Layer 7 of a small transformer language model trained on English Wikipedia (12 layers, counted from 0, width 128).
A neuron's activation on a vector x is SiLU(gate . x) times (in . x), where the dot is the dot product.

Input weights of the MLP neurons that the questions are about. A number n stands for (n - 128) times 0.0074.
n100 gate: 132, 123, 109, 111, 144, 124, 128, 55, 124, 170, 197, 113, 93, 112, 175, 151, 176, 94, 110, 100, 85, 198, 64, 164, 146, 141, 85, 174, 156, 167, 110, 120, 175, 164, 125, 76, 161, 173, 163, 86, 147, 132, 172, 166, 151, 57, 181, 121, 141, 157, 147, 47, 106, 105, 155, 143, 117, 114, 105, 117, 166, 122, 119, 59, 92, 99, 102, 136, 80, 69, 132, 135, 119, 126, 155, 128, 97, 114, 104, 142, 152, 167, 151, 117, 94, 111, 160, 134, 172, 135, 148, 82, 126, 157, 146, 121, 180, 147, 127, 104, 44, 124, 86, 125, 137, 170, 109, 108, 121, 152, 143, 128, 140, 112, 181, 146, 135, 73, 149, 147, 113, 148, 118, 118, 134, 100, 116, 145
n137 gate: 108, 136, 175, 149, 96, 160, 90, 135, 155, 141, 106, 130, 142, 145, 117, 109, 178, 156, 88, 170, 139, 57, 181, 37, 144, 111, 153, 125, 127, 133, 133, 158, 74, 148, 101, 140, 105, 92, 123, 127, 81, 197, 223, 162, 78, 93, 126, 121, 90, 108, 104, 158, 53, 135, 99, 200, 106, 76, 160, 176, 192, 180, 133, 77, 166, 104, 96, 92, 79, 81, 162, 70, 49, 75, 58, 110, 134, 136, 114, 123, 135, 87, 129, 219, 112, 126, 98, 134, 213, 134, 144, 126, 151, 58, 72, 137, 126, 156, 151, 159, 70, 132, 123, 112, 166, 157, 123, 152, 135, 153, 117, 70, 115, 125, 143, 181, 209, 125, 111, 146, 128, 83, 183, 193, 110, 162, 178, 119
n158 gate: 147, 152, 162, 157, 163, 141, 156, 151, 92, 128, 88, 129, 120, 99, 181, 149, 93, 115, 55, 117, 81, 122, 75, 121, 135, 152, 142, 100, 132, 163, 107, 155, 135, 155, 128, 113, 157, 146, 150, 90, 92, 96, 135, 95, 134, 107, 143, 60, 119, 142, 192, 184, 206, 180, 136, 103, 99, 96, 70, 155, 155, 115, 116, 62, 158, 93, 105, 112, 103, 143, 169, 86, 65, 73, 150, 173, 155, 100, 159, 133, 90, 111, 136, 105, 172, 186, 94, 206, 132, 126, 130, 78, 148, 141, 164, 154, 76, 108, 130, 123, 53, 124, 115, 165, 106, 146, 64, 174, 138, 118, 179, 212, 155, 97, 115, 216, 90, 85, 149, 129, 175, 110, 148, 132, 140, 101, 160, 110
n232 gate: 103, 93, 149, 114, 135, 171, 124, 178, 87, 136, 121, 70, 111, 166, 172, 81, 115, 118, 207, 104, 127, 143, 133, 125, 119, 161, 160, 199, 158, 139, 108, 188, 138, 135, 102, 44, 111, 181, 175, 92, 81, 153, 175, 76, 144, 99, 189, 86, 138, 124, 90, 111, 131, 149, 120, 98, 138, 56, 22, 91, 80, 222, 154, 127, 79, 127, 147, 142, 126, 160, 75, 148, 86, 141, 108, 116, 127, 189, 226, 95, 107, 159, 154, 148, 121, 169, 103, 88, 98, 94, 144, 106, 113, 160, 158, 158, 113, 122, 182, 110, 159, 107, 75, 121, 158, 43, 88, 103, 142, 130, 122, 127, 99, 112, 178, 72, 110, 150, 123, 127, 142, 216, 159, 148, 58, 148, 207, 145
n244 gate: 137, 127, 154, 158, 86, 157, 114, 196, 131, 97, 20, 142, 84, 128, 176, 144, 202, 90, 130, 100, 205, 90, 66, 115, 154, 78, 143, 121, 179, 148, 171, 147, 129, 140, 155, 132, 190, 108, 128, 62, 167, 101, 82, 149, 204, 143, 130, 105, 186, 91, 109, 132, 198, 156, 185, 123, 148, 80, 140, 223, 116, 138, 123, 173, 131, 180, 94, 99, 160, 104, 151, 162, 118, 90, 129, 82, 148, 87, 116, 106, 119, 176, 155, 125, 43, 123, 115, 90, 129, 166, 112, 105, 142, 156, 117, 105, 107, 82, 108, 105, 159, 101, 83, 150, 163, 154, 109, 139, 137, 42, 136, 67, 138, 122, 121, 91, 167, 118, 120, 54, 213, 113, 158, 92, 145, 101, 161, 116
n284 gate: 190, 137, 150, 113, 113, 160, 97, 41, 107, 129, 144, 179, 101, 183, 120, 82, 130, 170, 126, 146, 66, 134, 47, 177, 153, 162, 113, 198, 158, 83, 103, 97, 138, 75, 151, 208, 162, 122, 101, 93, 102, 139, 101, 142, 110, 124, 126, 163, 106, 194, 95, 95, 87, 197, 109, 127, 115, 116, 187, 131, 82, 131, 130, 119, 135, 144, 97, 106, 157, 193, 178, 96, 70, 113, 231, 150, 152, 132, 117, 33, 165, 165, 196, 112, 85, 115, 123, 106, 181, 92, 153, 176, 123, 154, 95, 146, 163, 49, 117, 103, 115, 95, 149, 169, 106, 165, 80, 105, 145, 112, 147, 95, 115, 157, 112, 184, 126, 64, 130, 114, 163, 72, 91, 126, 150, 114, 104, 122
n298 gate: 81, 104, 107, 103, 134, 157, 130, 126, 127, 179, 152, 149, 155, 115, 83, 176, 105, 130, 103, 139, 202, 152, 129, 118, 140, 155, 187, 158, 117, 77, 107, 155, 112, 117, 109, 102, 129, 129, 139, 104, 143, 96, 152, 109, 163, 129, 89, 169, 115, 134, 103, 109, 142, 124, 124, 75, 118, 189, 72, 64, 123, 149, 123, 21, 153, 133, 84, 88, 114, 116, 155, 120, 159, 130, 136, 110, 74, 186, 100, 144, 115, 141, 102, 104, 128, 178, 181, 150, 124, 133, 78, 108, 132, 145, 108, 162, 128, 145, 93, 149, 159, 149, 104, 158, 126, 98, 101, 155, 132, 157, 109, 90, 153, 123, 143, 117, 127, 128, 136, 97, 148, 158, 145, 158, 172, 146, 178, 79
n310 gate: 101, 171, 89, 112, 137, 157, 140, 80, 207, 150, 106, 16, 134, 111, 194, 137, 161, 86, 123, 105, 87, 103, 108, 68, 123, 131, 157, 124, 173, 108, 142, 112, 148, 109, 128, 165, 110, 97, 130, 108, 95, 135, 102, 205, 151, 151, 183, 200, 169, 130, 161, 179, 136, 157, 100, 154, 153, 59, 124, 116, 79, 121, 169, 123, 140, 107, 112, 113, 138, 186, 109, 102, 47, 181, 118, 77, 169, 142, 142, 126, 58, 167, 148, 108, 116, 164, 107, 129, 125, 160, 118, 191, 118, 171, 97, 153, 84, 74, 232, 148, 108, 200, 170, 122, 125, 23, 119, 142, 81, 99, 104, 195, 126, 94, 138, 156, 90, 93, 128, 92, 160, 160, 127, 77, 99, 94, 124, 134
n100 in: 201, 130, 146, 169, 59, 103, 110, 136, 116, 86, 120, 142, 149, 132, 114, 83, 117, 125, 119, 91, 171, 141, 107, 123, 86, 147, 108, 135, 140, 100, 89, 177, 131, 91, 130, 117, 130, 153, 78, 150, 95, 147, 163, 131, 154, 191, 110, 178, 99, 110, 147, 124, 132, 102, 126, 120, 124, 184, 136, 122, 141, 88, 115, 119, 148, 127, 139, 109, 124, 185, 198, 150, 132, 193, 86, 104, 139, 163, 102, 126, 88, 157, 49, 94, 52, 75, 133, 140, 103, 158, 79, 138, 69, 141, 76, 184, 163, 139, 169, 119, 160, 117, 155, 205, 118, 98, 110, 143, 112, 100, 110, 175, 63, 113, 153, 175, 157, 222, 141, 137, 145, 97, 168, 97, 118, 69, 84, 148
n137 in: 138, 132, 102, 225, 146, 95, 155, 128, 134, 138, 79, 131, 99, 128, 168, 88, 181, 103, 16, 161, 158, 117, 64, 109, 129, 98, 145, 117, 121, 170, 129, 111, 157, 110, 52, 79, 104, 140, 120, 99, 109, 135, 116, 106, 100, 121, 175, 104, 159, 208, 113, 109, 134, 141, 214, 66, 87, 123, 141, 84, 143, 149, 59, 168, 178, 108, 191, 80, 146, 89, 132, 84, 144, 152, 135, 128, 75, 97, 127, 213, 126, 152, 122, 62, 96, 117, 133, 142, 124, 75, 133, 102, 155, 160, 160, 191, 105, 159, 121, 119, 185, 193, 112, 204, 112, 135, 143, 21, 138, 122, 222, 78, 86, 120, 150, 103, 102, 126, 143, 179, 123, 144, 179, 129, 179, 103, 159, 111
n158 in: 113, 161, 131, 143, 166, 146, 132, 183, 112, 93, 140, 164, 95, 183, 180, 113, 151, 167, 161, 149, 106, 158, 156, 141, 168, 127, 81, 116, 87, 163, 57, 119, 184, 103, 177, 44, 206, 122, 155, 178, 202, 91, 46, 167, 113, 172, 94, 69, 120, 149, 120, 129, 83, 88, 82, 94, 108, 96, 72, 138, 107, 135, 60, 187, 126, 128, 79, 126, 156, 169, 192, 99, 158, 106, 127, 135, 189, 131, 92, 79, 133, 174, 110, 194, 137, 64, 44, 112, 142, 96, 56, 121, 147, 145, 103, 75, 101, 133, 172, 116, 119, 185, 86, 101, 127, 103, 78, 85, 168, 117, 137, 126, 174, 111, 131, 107, 137, 117, 145, 165, 139, 164, 128, 175, 112, 148, 150, 111
n232 in: 76, 107, 142, 151, 97, 186, 152, 128, 85, 166, 80, 161, 93, 138, 154, 192, 7, 118, 16, 125, 184, 70, 105, 107, 135, 112, 108, 132, 132, 70, 145, 55, 137, 159, 184, 32, 186, 181, 179, 79, 146, 216, 161, 138, 75, 115, 116, 92, 66, 125, 191, 128, 117, 90, 143, 158, 121, 143, 156, 121, 178, 123, 191, 132, 117, 229, 206, 156, 106, 118, 136, 72, 118, 173, 167, 111, 84, 186, 92, 198, 115, 144, 27, 93, 96, 147, 162, 102, 108, 138, 104, 158, 137, 171, 118, 31, 110, 87, 103, 95, 179, 88, 194, 140, 218, 145, 112, 69, 153, 96, 59, 138, 94, 156, 122, 196, 92, 77, 179, 154, 75, 114, 109, 169, 132, 122, 118, 179
n244 in: 133, 162, 110, 136, 141, 77, 221, 74, 179, 145, 70, 205, 106, 180, 210, 117, 91, 133, 62, 143, 171, 99, 156, 183, 188, 152, 100, 105, 193, 94, 115, 105, 99, 141, 186, 117, 214, 54, 71, 192, 80, 135, 109, 124, 194, 134, 97, 107, 132, 107, 93, 115, 147, 86, 151, 177, 122, 181, 113, 135, 168, 213, 96, 112, 109, 99, 151, 77, 89, 130, 126, 164, 110, 70, 133, 144, 116, 108, 127, 146, 99, 72, 90, 124, 90, 130, 143, 171, 126, 78, 129, 185, 68, 183, 115, 159, 115, 98, 54, 81, 79, 73, 92, 196, 68, 168, 129, 100, 213, 127, 177, 182, 130, 142, 115, 161, 150, 141, 52, 127, 170, 66, 167, 151, 144, 90, 116, 85
n284 in: 172, 56, 150, 112, 103, 220, 160, 153, 106, 154, 193, 107, 126, 125, 130, 100, 119, 152, 130, 164, 206, 112, 56, 132, 97, 184, 76, 81, 69, 141, 87, 136, 141, 117, 118, 116, 143, 144, 111, 101, 99, 87, 155, 116, 107, 157, 122, 75, 143, 200, 47, 133, 195, 173, 159, 175, 64, 125, 150, 145, 48, 117, 158, 80, 128, 181, 151, 152, 166, 169, 59, 78, 149, 134, 110, 222, 175, 47, 96, 171, 117, 117, 108, 152, 137, 100, 146, 139, 169, 105, 98, 137, 130, 140, 126, 118, 165, 124, 44, 39, 112, 147, 205, 199, 134, 158, 159, 118, 155, 105, 117, 146, 159, 78, 138, 108, 112, 119, 161, 102, 105, 65, 161, 73, 158, 141, 127, 128
n298 in: 146, 104, 144, 154, 130, 129, 139, 139, 175, 142, 105, 138, 111, 188, 158, 128, 116, 181, 106, 130, 116, 108, 107, 111, 108, 148, 110, 71, 105, 78, 159, 148, 114, 146, 113, 136, 98, 164, 87, 98, 152, 177, 131, 105, 76, 102, 95, 70, 146, 150, 74, 111, 112, 137, 165, 116, 175, 163, 153, 150, 137, 138, 128, 126, 134, 131, 108, 132, 142, 166, 144, 154, 76, 56, 149, 124, 135, 90, 114, 134, 90, 156, 129, 167, 110, 194, 116, 186, 127, 149, 117, 123, 56, 115, 111, 92, 177, 118, 150, 61, 151, 128, 173, 163, 148, 105, 146, 99, 176, 116, 100, 136, 59, 129, 121, 69, 142, 143, 82, 161, 198, 124, 183, 136, 180, 112, 135, 125
n310 in: 175, 119, 155, 132, 69, 54, 139, 161, 33, 201, 166, 132, 88, 112, 106, 115, 122, 99, 127, 49, 151, 126, 117, 117, 106, 60, 60, 126, 151, 106, 147, 212, 42, 214, 79, 152, 132, 111, 166, 107, 182, 108, 67, 148, 170, 34, 166, 112, 134, 85, 111, 94, 169, 169, 138, 109, 128, 146, 119, 142, 139, 116, 82, 98, 48, 111, 128, 158, 67, 170, 235, 195, 138, 61, 109, 133, 122, 72, 121, 133, 93, 88, 148, 92, 158, 123, 201, 160, 123, 99, 149, 83, 144, 145, 139, 127, 172, 86, 101, 177, 124, 174, 156, 113, 149, 160, 203, 131, 151, 209, 144, 149, 93, 141, 145, 137, 158, 96, 122, 141, 154, 113, 163, 70, 159, 175, 44, 183

Each question shows a token from some text and the vector x that enters the MLP there. A number n stands for (n - 128) times 0.054.

"ional": 174, 113, 127, 98, 126, 149, 140, 138, 143, 103, 139, 128, 122, 118, 136, 119, 126, 126, 109, 109, 130, 132, 145, 154, 163, 113, 142, 150, 122, 110, 68, 114, 159, 117, 128, 121, 160, 111, 116, 131, 178, 141, 136, 104, 135, 152, 135, 111, 130, 133, 142, 140, 123, 120, 95, 151, 107, 115, 112, 129, 152, 116, 123, 134, 116, 128, 125, 135, 126, 116, 127, 121, 124, 138, 145, 127, 113, 110, 138, 161, 155, 131, 107, 111, 151, 143, 161, 126, 101, 129, 134, 112, 123, 108, 109, 103, 130, 138, 152, 157, 129, 82, 160, 107, 140, 124, 129, 128, 125, 134, 108, 114, 95, 124, 108, 111, 135, 112, 164, 139, 160, 140, 137, 130, 138, 119, 108, 108
The neuron with the highest activation: n100

"iz": 104, 128, 126, 106, 147, 125, 157, 140, 165, 57, 101, 141, 103, 112, 104, 126, 127, 151, 134, 122, 85, 158, 134, 109, 106, 135, 134, 126, 149, 135, 124, 107, 127, 118, 129, 107, 130, 161, 124, 153, 129, 147, 140, 118, 124, 115, 145, 119, 87, 115, 117, 134, 169, 121, 99, 158, 121, 148, 119, 142, 91, 118, 130, 135, 149, 128, 120, 128, 122, 98, 128, 118, 169, 155, 135, 132, 122, 120, 115, 118, 146, 131, 140, 135, 126, 132, 160, 139, 105, 141, 128, 143, 130, 132, 102, 120, 107, 125, 143, 133, 125, 149, 108, 121, 129, 140, 162, 116, 110, 132, 118, 131, 123, 154, 137, 142, 151, 123, 134, 117, 120, 133, 159, 142, 136, 88, 118, 117
The most active neuron and its activation: n310, at about 1.1

" R": 119, 93, 155, 108, 122, 141, 145, 143, 149, 86, 125, 143, 111, 120, 150, 105, 124, 136, 108, 133, 95, 135, 135, 125, 137, 122, 125, 119, 140, 107, 129, 135, 122, 113, 149, 120, 126, 138, 124, 145, 162, 165, 143, 106, 114, 142, 143, 136, 114, 133, 116, 135, 165, 144, 124, 143, 106, 121, 109, 138, 106, 115, 125, 151, 138, 137, 108, 123, 97, 136, 119, 111, 212, 122, 122, 119, 117, 130, 134, 149, 112, 125, 142, 108, 146, 150, 190, 152, 107, 136, 136, 130, 130, 124, 141, 106, 120, 141, 126, 122, 120, 122, 120, 116, 135, 114, 117, 111, 112, 173, 126, 117, 101, 115, 112, 118, 138, 119, 132, 152, 150, 110, 120, 141, 111, 100, 124, 126
The three highest activations, in order: n232, n298, n100

"ass": 135, 125, 108, 126, 130, 102, 135, 114, 132, 79, 121, 133, 142, 128, 151, 123, 134, 143, 119, 167, 121, 127, 166, 99, 147, 109, 129, 143, 125, 143, 80, 118, 121, 131, 143, 123, 132, 112, 102, 130, 192, 121, 112, 127, 109, 124, 139, 118, 111, 109, 118, 111, 152, 122, 112, 136, 110, 120, 123, 149, 127, 132, 123, 139, 103, 109, 110, 126, 105, 124, 109, 124, 134, 139, 130, 83, 113, 167, 122, 124, 126, 138, 152, 126, 157, 139, 180, 112, 129, 130, 155, 128, 149, 124, 127, 140, 136, 144, 154, 123, 130, 148, 119, 114, 139, 140, 145, 140, 124, 105, 139, 112, 77, 113, 153, 135, 112, 96, 145, 145, 139, 129, 158, 126, 125, 120, 132, 147
The neuron with the highest activation: n137

" (": 144, 108, 146, 108, 133, 162, 159, 115, 144, 115, 132, 135, 107, 128, 143, 127, 125, 136, 74, 150, 109, 127, 143, 101, 145, 106, 133, 118, 118, 116, 113, 127, 139, 109, 110, 110, 132, 139, 134, 147, 202, 143, 138, 129, 130, 129, 155, 124, 120, 138, 109, 136, 171, 110, 87, 136, 133, 130, 126, 113, 96, 141, 135, 146, 128, 121, 131, 108, 122, 136, 124, 147, 147, 126, 138, 91, 129, 117, 122, 131, 119, 118, 136, 118, 143, 140, 186, 148, 101, 149, 137, 129, 146, 105, 106, 130, 122, 127, 150, 123, 100, 129, 143, 122, 132, 130, 119, 122, 107, 158, 108, 134, 89, 118, 119, 111, 117, 129, 120, 163, 144, 139, 131, 132, 107, 141, 106, 125
The neuron with the highest activation: n310

" during": 150, 124, 135, 128, 138, 155, 152, 117, 143, 101, 116, 136, 137, 134, 117, 70, 132, 125, 116, 130, 126, 146, 123, 117, 172, 115, 119, 116, 138, 127, 87, 121, 154, 121, 161, 110, 121, 126, 134, 113, 208, 115, 119, 108, 144, 152, 124, 127, 123, 124, 139, 167, 144, 132, 107, 159, 129, 129, 124, 110, 131, 150, 117, 154, 145, 122, 102, 122, 130, 127, 116, 114, 138, 127, 147, 116, 131, 131, 125, 148, 149, 117, 125, 102, 136, 140, 167, 134, 127, 121, 151, 121, 120, 92, 118, 128, 124, 146, 136, 119, 116, 123, 104, 146, 119, 131, 118, 96, 102, 142, 102, 141, 110, 99, 110, 117, 112, 126, 137, 150, 164, 142, 118, 144, 115, 126, 105, 119
The two highest activations, in order: n158, n310

"hood": 179, 119, 124, 117, 119, 132, 132, 115, 146, 105, 138, 129, 127, 98, 132, 122, 123, 116, 138, 115, 127, 129, 148, 110, 166, 125, 118, 127, 139, 141, 84, 99, 129, 113, 155, 118, 146, 105, 124, 140, 222, 142, 140, 102, 118, 136, 121, 126, 145, 121, 131, 118, 138, 106, 91, 158, 154, 122, 133, 132, 119, 121, 115, 115, 125, 111, 123, 141, 112, 123, 129, 115, 141, 146, 149, 121, 124, 135, 119, 128, 131, 100, 156, 115, 122, 129, 181, 132, 113, 146, 132, 112, 124, 92, 125, 132, 122, 141, 153, 143, 108, 131, 113, 143, 149, 142, 128, 94, 117, 152, 129, 126, 103, 113, 106, 115, 126, 117, 146, 143, 152, 139, 126, 128, 136, 131, 110, 123
The three highest activations, in order: n284, n137, n298

"S": 144, 96, 127, 104, 123, 131, 147, 117, 128, 65, 118, 132, 120, 149, 119, 135, 137, 114, 115, 147, 107, 123, 159, 128, 139, 120, 135, 141, 153, 104, 122, 127, 129, 127, 121, 111, 139, 131, 116, 190, 168, 124, 122, 113, 121, 137, 147, 142, 142, 122, 87, 151, 166, 138, 98, 115, 112, 125, 135, 131, 115, 130, 114, 144, 108, 110, 150, 134, 121, 136, 115, 124, 162, 123, 129, 117, 137, 122, 143, 128, 125, 106, 142, 100, 154, 152, 174, 131, 91, 141, 135, 143, 128, 130, 152, 126, 130, 143, 146, 126, 115, 147, 130, 137, 126, 138, 125, 124, 111, 132, 118, 138, 104, 117, 93, 123, 125, 80, 117, 154, 129, 132, 122, 142, 126, 155, 95, 108
The three highest activations, in order: n232, n284, n298

" ": 159, 100, 131, 95, 116, 150, 136, 104, 135, 127, 125, 142, 92, 116, 119, 117, 143, 112, 98, 139, 108, 127, 155, 128, 137, 128, 129, 126, 130, 131, 105, 134, 145, 111, 146, 109, 130, 101, 127, 134, 185, 135, 121, 89, 122, 153, 139, 125, 121, 135, 126, 155, 163, 131, 111, 159, 153, 146, 144, 140, 98, 130, 108, 127, 129, 118, 128, 126, 118, 146, 107, 116, 182, 118, 160, 115, 119, 120, 135, 120, 126, 122, 144, 104, 121, 137, 165, 129, 104, 151, 149, 132, 121, 76, 136, 130, 141, 141, 141, 87, 105, 136, 144, 144, 121, 120, 117, 122, 119, 134, 118, 129, 103, 111, 114, 128, 137, 98, 125, 154, 156, 125, 141, 151, 130, 146, 120, 113
The neuron with the highest activation: n284

" Law": 129, 124, 134, 117, 130, 137, 132, 127, 140, 96, 144, 138, 149, 113, 125, 122, 115, 119, 116, 116, 114, 140, 140, 101, 127, 129, 108, 126, 126, 123, 93, 101, 130, 134, 132, 106, 153, 115, 119, 164, 200, 145, 125, 118, 122, 150, 139, 131, 141, 123, 96, 111, 159, 124, 109, 170, 120, 141, 119, 138, 112, 133, 113, 122, 140, 119, 131, 115, 110, 158, 123, 121, 174, 159, 122, 96, 110, 139, 138, 125, 136, 93, 163, 109, 142, 105, 178, 125, 122, 147, 146, 134, 129, 86, 133, 146, 126, 132, 160, 119, 133, 152, 116, 136, 164, 144, 115, 112, 119, 116, 131, 131, 97, 142, 116, 114, 128, 104, 126, 135, 144, 129, 107, 122, 125, 119, 114, 118
The neuron with the highest activation: n284

" career": 183, 107, 113, 125, 130, 143, 133, 116, 145, 104, 139, 130, 119, 120, 147, 118, 132, 135, 130, 122, 121, 118, 162, 105, 157, 120, 126, 125, 128, 121, 97, 104, 145, 118, 143, 120, 138, 126, 121, 116, 212, 140, 134, 119, 132, 143, 129, 108, 108, 101, 120, 122, 135, 109, 98, 140, 128, 111, 137, 136, 129, 137, 127, 120, 136, 107, 125, 139, 125, 135, 117, 104, 175, 132, 140, 102, 120, 129, 133, 121, 144, 117, 133, 96, 135, 131, 181, 143, 114, 141, 146, 122, 102, 94, 126, 140, 133, 155, 156, 131, 106, 130, 116, 130, 132, 122, 101, 116, 113, 144, 129, 140, 113, 111, 129, 119, 139, 102, 140, 163, 159, 140, 125, 158, 103, 124, 106, 120
The three highest activations, in order: n100, n284, n310

"el": 121, 126, 117, 100, 126, 114, 124, 125, 145, 59, 144, 121, 152, 119, 121, 127, 121, 100, 121, 135, 123, 140, 173, 112, 141, 125, 119, 158, 136, 95, 95, 126, 125, 131, 143, 122, 133, 129, 127, 151, 155, 139, 139, 114, 116, 142, 136, 141, 113, 129, 137, 96, 143, 152, 121, 139, 150, 117, 152, 138, 115, 141, 136, 134, 123, 92, 157, 135, 137, 103, 93, 101, 129, 107, 129, 151, 132, 129, 121, 127, 138, 117, 126, 131, 154, 125, 162, 151, 109, 138, 117, 124, 131, 112, 134, 96, 135, 103, 175, 130, 143, 141, 143, 110, 148, 142, 135, 109, 130, 133, 92, 120, 104, 106, 128, 129, 128, 103, 128, 165, 136, 150, 137, 117, 98, 121, 124, 171
The neuron with the highest activation: n232

" program": 169, 118, 119, 107, 125, 134, 116, 105, 137, 116, 127, 155, 126, 111, 141, 118, 137, 154, 135, 109, 109, 108, 161, 102, 140, 127, 126, 133, 124, 132, 87, 112, 134, 129, 136, 116, 148, 122, 140, 158, 194, 128, 136, 128, 126, 130, 130, 111, 126, 109, 111, 123, 146, 108, 89, 162, 122, 121, 126, 125, 117, 118, 122, 116, 142, 98, 119, 129, 122, 103, 131, 140, 168, 154, 149, 108, 133, 123, 140, 119, 134, 101, 155, 107, 155, 128, 199, 134, 129, 139, 145, 129, 133, 99, 119, 138, 131, 145, 164, 118, 98, 138, 112, 130, 127, 119, 105, 118, 114, 149, 119, 122, 90, 131, 112, 117, 132, 119, 116, 154, 146, 144, 123, 135, 130, 126, 122, 125
The most active neuron and its activation: n284, at about 1.6

" left": 170, 116, 127, 110, 127, 144, 139, 109, 145, 109, 133, 141, 116, 120, 137, 101, 126, 119, 133, 120, 118, 131, 141, 117, 143, 99, 129, 114, 121, 130, 89, 101, 152, 102, 161, 108, 117, 139, 115, 131, 219, 119, 125, 118, 145, 129, 134, 140, 108, 113, 119, 122, 156, 120, 84, 128, 136, 140, 134, 119, 139, 142, 147, 154, 144, 123, 112, 131, 115, 117, 105, 131, 165, 127, 156, 93, 142, 138, 115, 124, 159, 118, 108, 107, 137, 136, 176, 157, 109, 120, 144, 112, 115, 123, 121, 120, 134, 136, 142, 146, 135, 141, 136, 131, 125, 127, 119, 124, 127, 131, 96, 119, 111, 108, 120, 108, 133, 112, 148, 148, 152, 147, 130, 130, 110, 134, 111, 120
The three highest activations, in order: n284, n244, n100

",": 154, 113, 129, 97, 129, 140, 136, 112, 136, 112, 125, 118, 127, 130, 134, 119, 131, 137, 109, 123, 113, 123, 128, 104, 148, 117, 149, 117, 127, 130, 83, 136, 120, 131, 133, 113, 146, 125, 115, 147, 239, 136, 132, 108, 129, 137, 143, 127, 123, 122, 118, 139, 151, 98, 97, 144, 132, 134, 142, 128, 89, 137, 111, 150, 124, 145, 133, 111, 138, 129, 126, 122, 157, 144, 140, 107, 143, 120, 110, 142, 120, 108, 139, 114, 143, 126, 174, 161, 111, 139, 140, 134, 117, 103, 136, 128, 135, 123, 147, 113, 112, 141, 121, 125, 131, 123, 118, 111, 95, 147, 104, 134, 115, 102, 117, 113, 132, 128, 122, 151, 149, 147, 122, 140, 101, 154, 121, 126
The two highest activations, in order: n310, n244

" -": 174, 132, 143, 104, 124, 135, 128, 120, 124, 117, 125, 120, 144, 121, 109, 130, 139, 133, 120, 154, 125, 141, 128, 100, 155, 108, 135, 104, 115, 105, 100, 106, 118, 117, 127, 125, 142, 144, 119, 149, 204, 118, 130, 102, 135, 129, 143, 144, 100, 130, 115, 157, 162, 113, 101, 161, 123, 137, 133, 125, 103, 154, 147, 141, 117, 112, 118, 126, 128, 118, 119, 136, 163, 123, 134, 127, 145, 113, 127, 163, 105, 133, 134, 108, 148, 130, 170, 135, 107, 134, 130, 111, 126, 101, 135, 103, 142, 136, 144, 132, 90, 145, 127, 127, 139, 126, 131, 87, 98, 148, 112, 130, 117, 144, 119, 136, 132, 110, 162, 126, 142, 104, 128, 149, 124, 110, 115, 107
The three highest activations, in order: n137, n244, n100

"A": 133, 122, 128, 102, 131, 142, 139, 115, 127, 105, 137, 126, 128, 123, 122, 124, 155, 135, 109, 126, 104, 144, 169, 108, 154, 109, 111, 137, 112, 133, 109, 132, 112, 111, 118, 100, 152, 115, 111, 174, 156, 117, 139, 102, 113, 154, 150, 146, 125, 137, 106, 148, 159, 111, 134, 166, 118, 132, 123, 129, 126, 129, 101, 133, 117, 131, 117, 146, 112, 139, 128, 124, 153, 133, 170, 125, 134, 113, 166, 141, 119, 122, 147, 117, 125, 126, 199, 128, 87, 121, 135, 140, 127, 109, 132, 146, 142, 131, 147, 100, 112, 126, 130, 130, 132, 120, 107, 131, 105, 117, 111, 132, 110, 136, 93, 136, 115, 85, 153, 134, 152, 127, 129, 133, 126, 148, 99, 109
The three highest activations, in order: n284, n298, n232

" S": 124, 101, 168, 133, 122, 132, 153, 121, 118, 95, 133, 126, 118, 134, 133, 113, 137, 130, 113, 159, 105, 120, 137, 125, 145, 117, 138, 114, 134, 129, 129, 128, 139, 116, 120, 120, 138, 118, 134, 145, 185, 127, 113, 90, 134, 146, 139, 157, 102, 130, 97, 153, 162, 137, 108, 171, 105, 122, 143, 150, 127, 150, 137, 148, 115, 116, 122, 142, 103, 146, 123, 122, 203, 123, 121, 109, 106, 133, 143, 133, 119, 99, 125, 106, 144, 147, 167, 129, 112, 133, 142, 135, 131, 101, 128, 119, 130, 129, 132, 119, 116, 111, 122, 136, 135, 129, 119, 92, 105, 161, 110, 136, 99, 132, 129, 127, 121, 115, 130, 148, 146, 119, 103, 146, 114, 109, 113, 108
The most active neuron and its activation: n298, at about 0.37

"amp": 94, 91, 139, 149, 101, 151, 153, 157, 156, 70, 121, 121, 138, 115, 112, 119, 134, 129, 135, 123, 156, 102, 137, 78, 153, 101, 114, 114, 128, 154, 129, 106, 119, 137, 126, 154, 142, 149, 145, 138, 159, 128, 146, 131, 131, 144, 161, 128, 129, 126, 118, 166, 140, 155, 110, 158, 83, 118, 107, 110, 108, 135, 130, 135, 121, 133, 119, 129, 136, 134, 97, 114, 142, 122, 125, 120, 95, 109, 141, 131, 126, 104, 155, 112, 141, 141, 163, 109, 118, 148, 131, 117, 117, 108, 127, 116, 145, 127, 144, 132, 134, 146, 109, 121, 120, 154, 131, 123, 114, 123, 133, 123, 94, 142, 118, 136, 141, 126, 125, 135, 152, 138, 140, 121, 149, 100, 119, 121
The neuron with the highest activation: n137

" b": 142, 119, 138, 125, 128, 142, 127, 106, 133, 91, 129, 123, 128, 130, 134, 128, 143, 134, 130, 167, 95, 122, 148, 141, 171, 105, 122, 138, 137, 126, 112, 121, 124, 114, 148, 128, 133, 112, 127, 138, 185, 127, 131, 84, 131, 121, 161, 135, 109, 149, 118, 110, 133, 129, 120, 165, 119, 145, 117, 144, 104, 119, 117, 106, 106, 112, 91, 103, 117, 139, 120, 130, 198, 119, 132, 97, 105, 123, 131, 143, 145, 119, 134, 109, 121, 132, 144, 132, 114, 108, 140, 140, 144, 111, 152, 147, 117, 140, 174, 118, 98, 131, 140, 121, 144, 120, 132, 115, 111, 142, 99, 128, 102, 126, 116, 130, 119, 139, 171, 135, 141, 135, 132, 139, 122, 131, 113, 106
The neuron with the highest activation: n232

"ace": 103, 117, 131, 82, 123, 116, 126, 142, 162, 56, 116, 116, 144, 114, 110, 100, 127, 122, 110, 140, 84, 143, 159, 121, 125, 142, 102, 118, 113, 137, 117, 125, 111, 127, 124, 127, 140, 144, 116, 162, 179, 146, 145, 122, 107, 144, 142, 122, 142, 148, 126, 129, 157, 134, 95, 128, 111, 135, 129, 141, 111, 121, 116, 127, 138, 130, 126, 125, 121, 139, 123, 117, 139, 131, 155, 132, 112, 138, 145, 144, 111, 105, 163, 101, 136, 127, 186, 133, 107, 163, 110, 135, 156, 130, 143, 115, 128, 142, 144, 125, 132, 147, 124, 121, 139, 136, 139, 127, 137, 126, 147, 118, 109, 139, 94, 140, 132, 117, 131, 147, 138, 96, 122, 117, 115, 138, 122, 106
The neuron with the highest activation: n310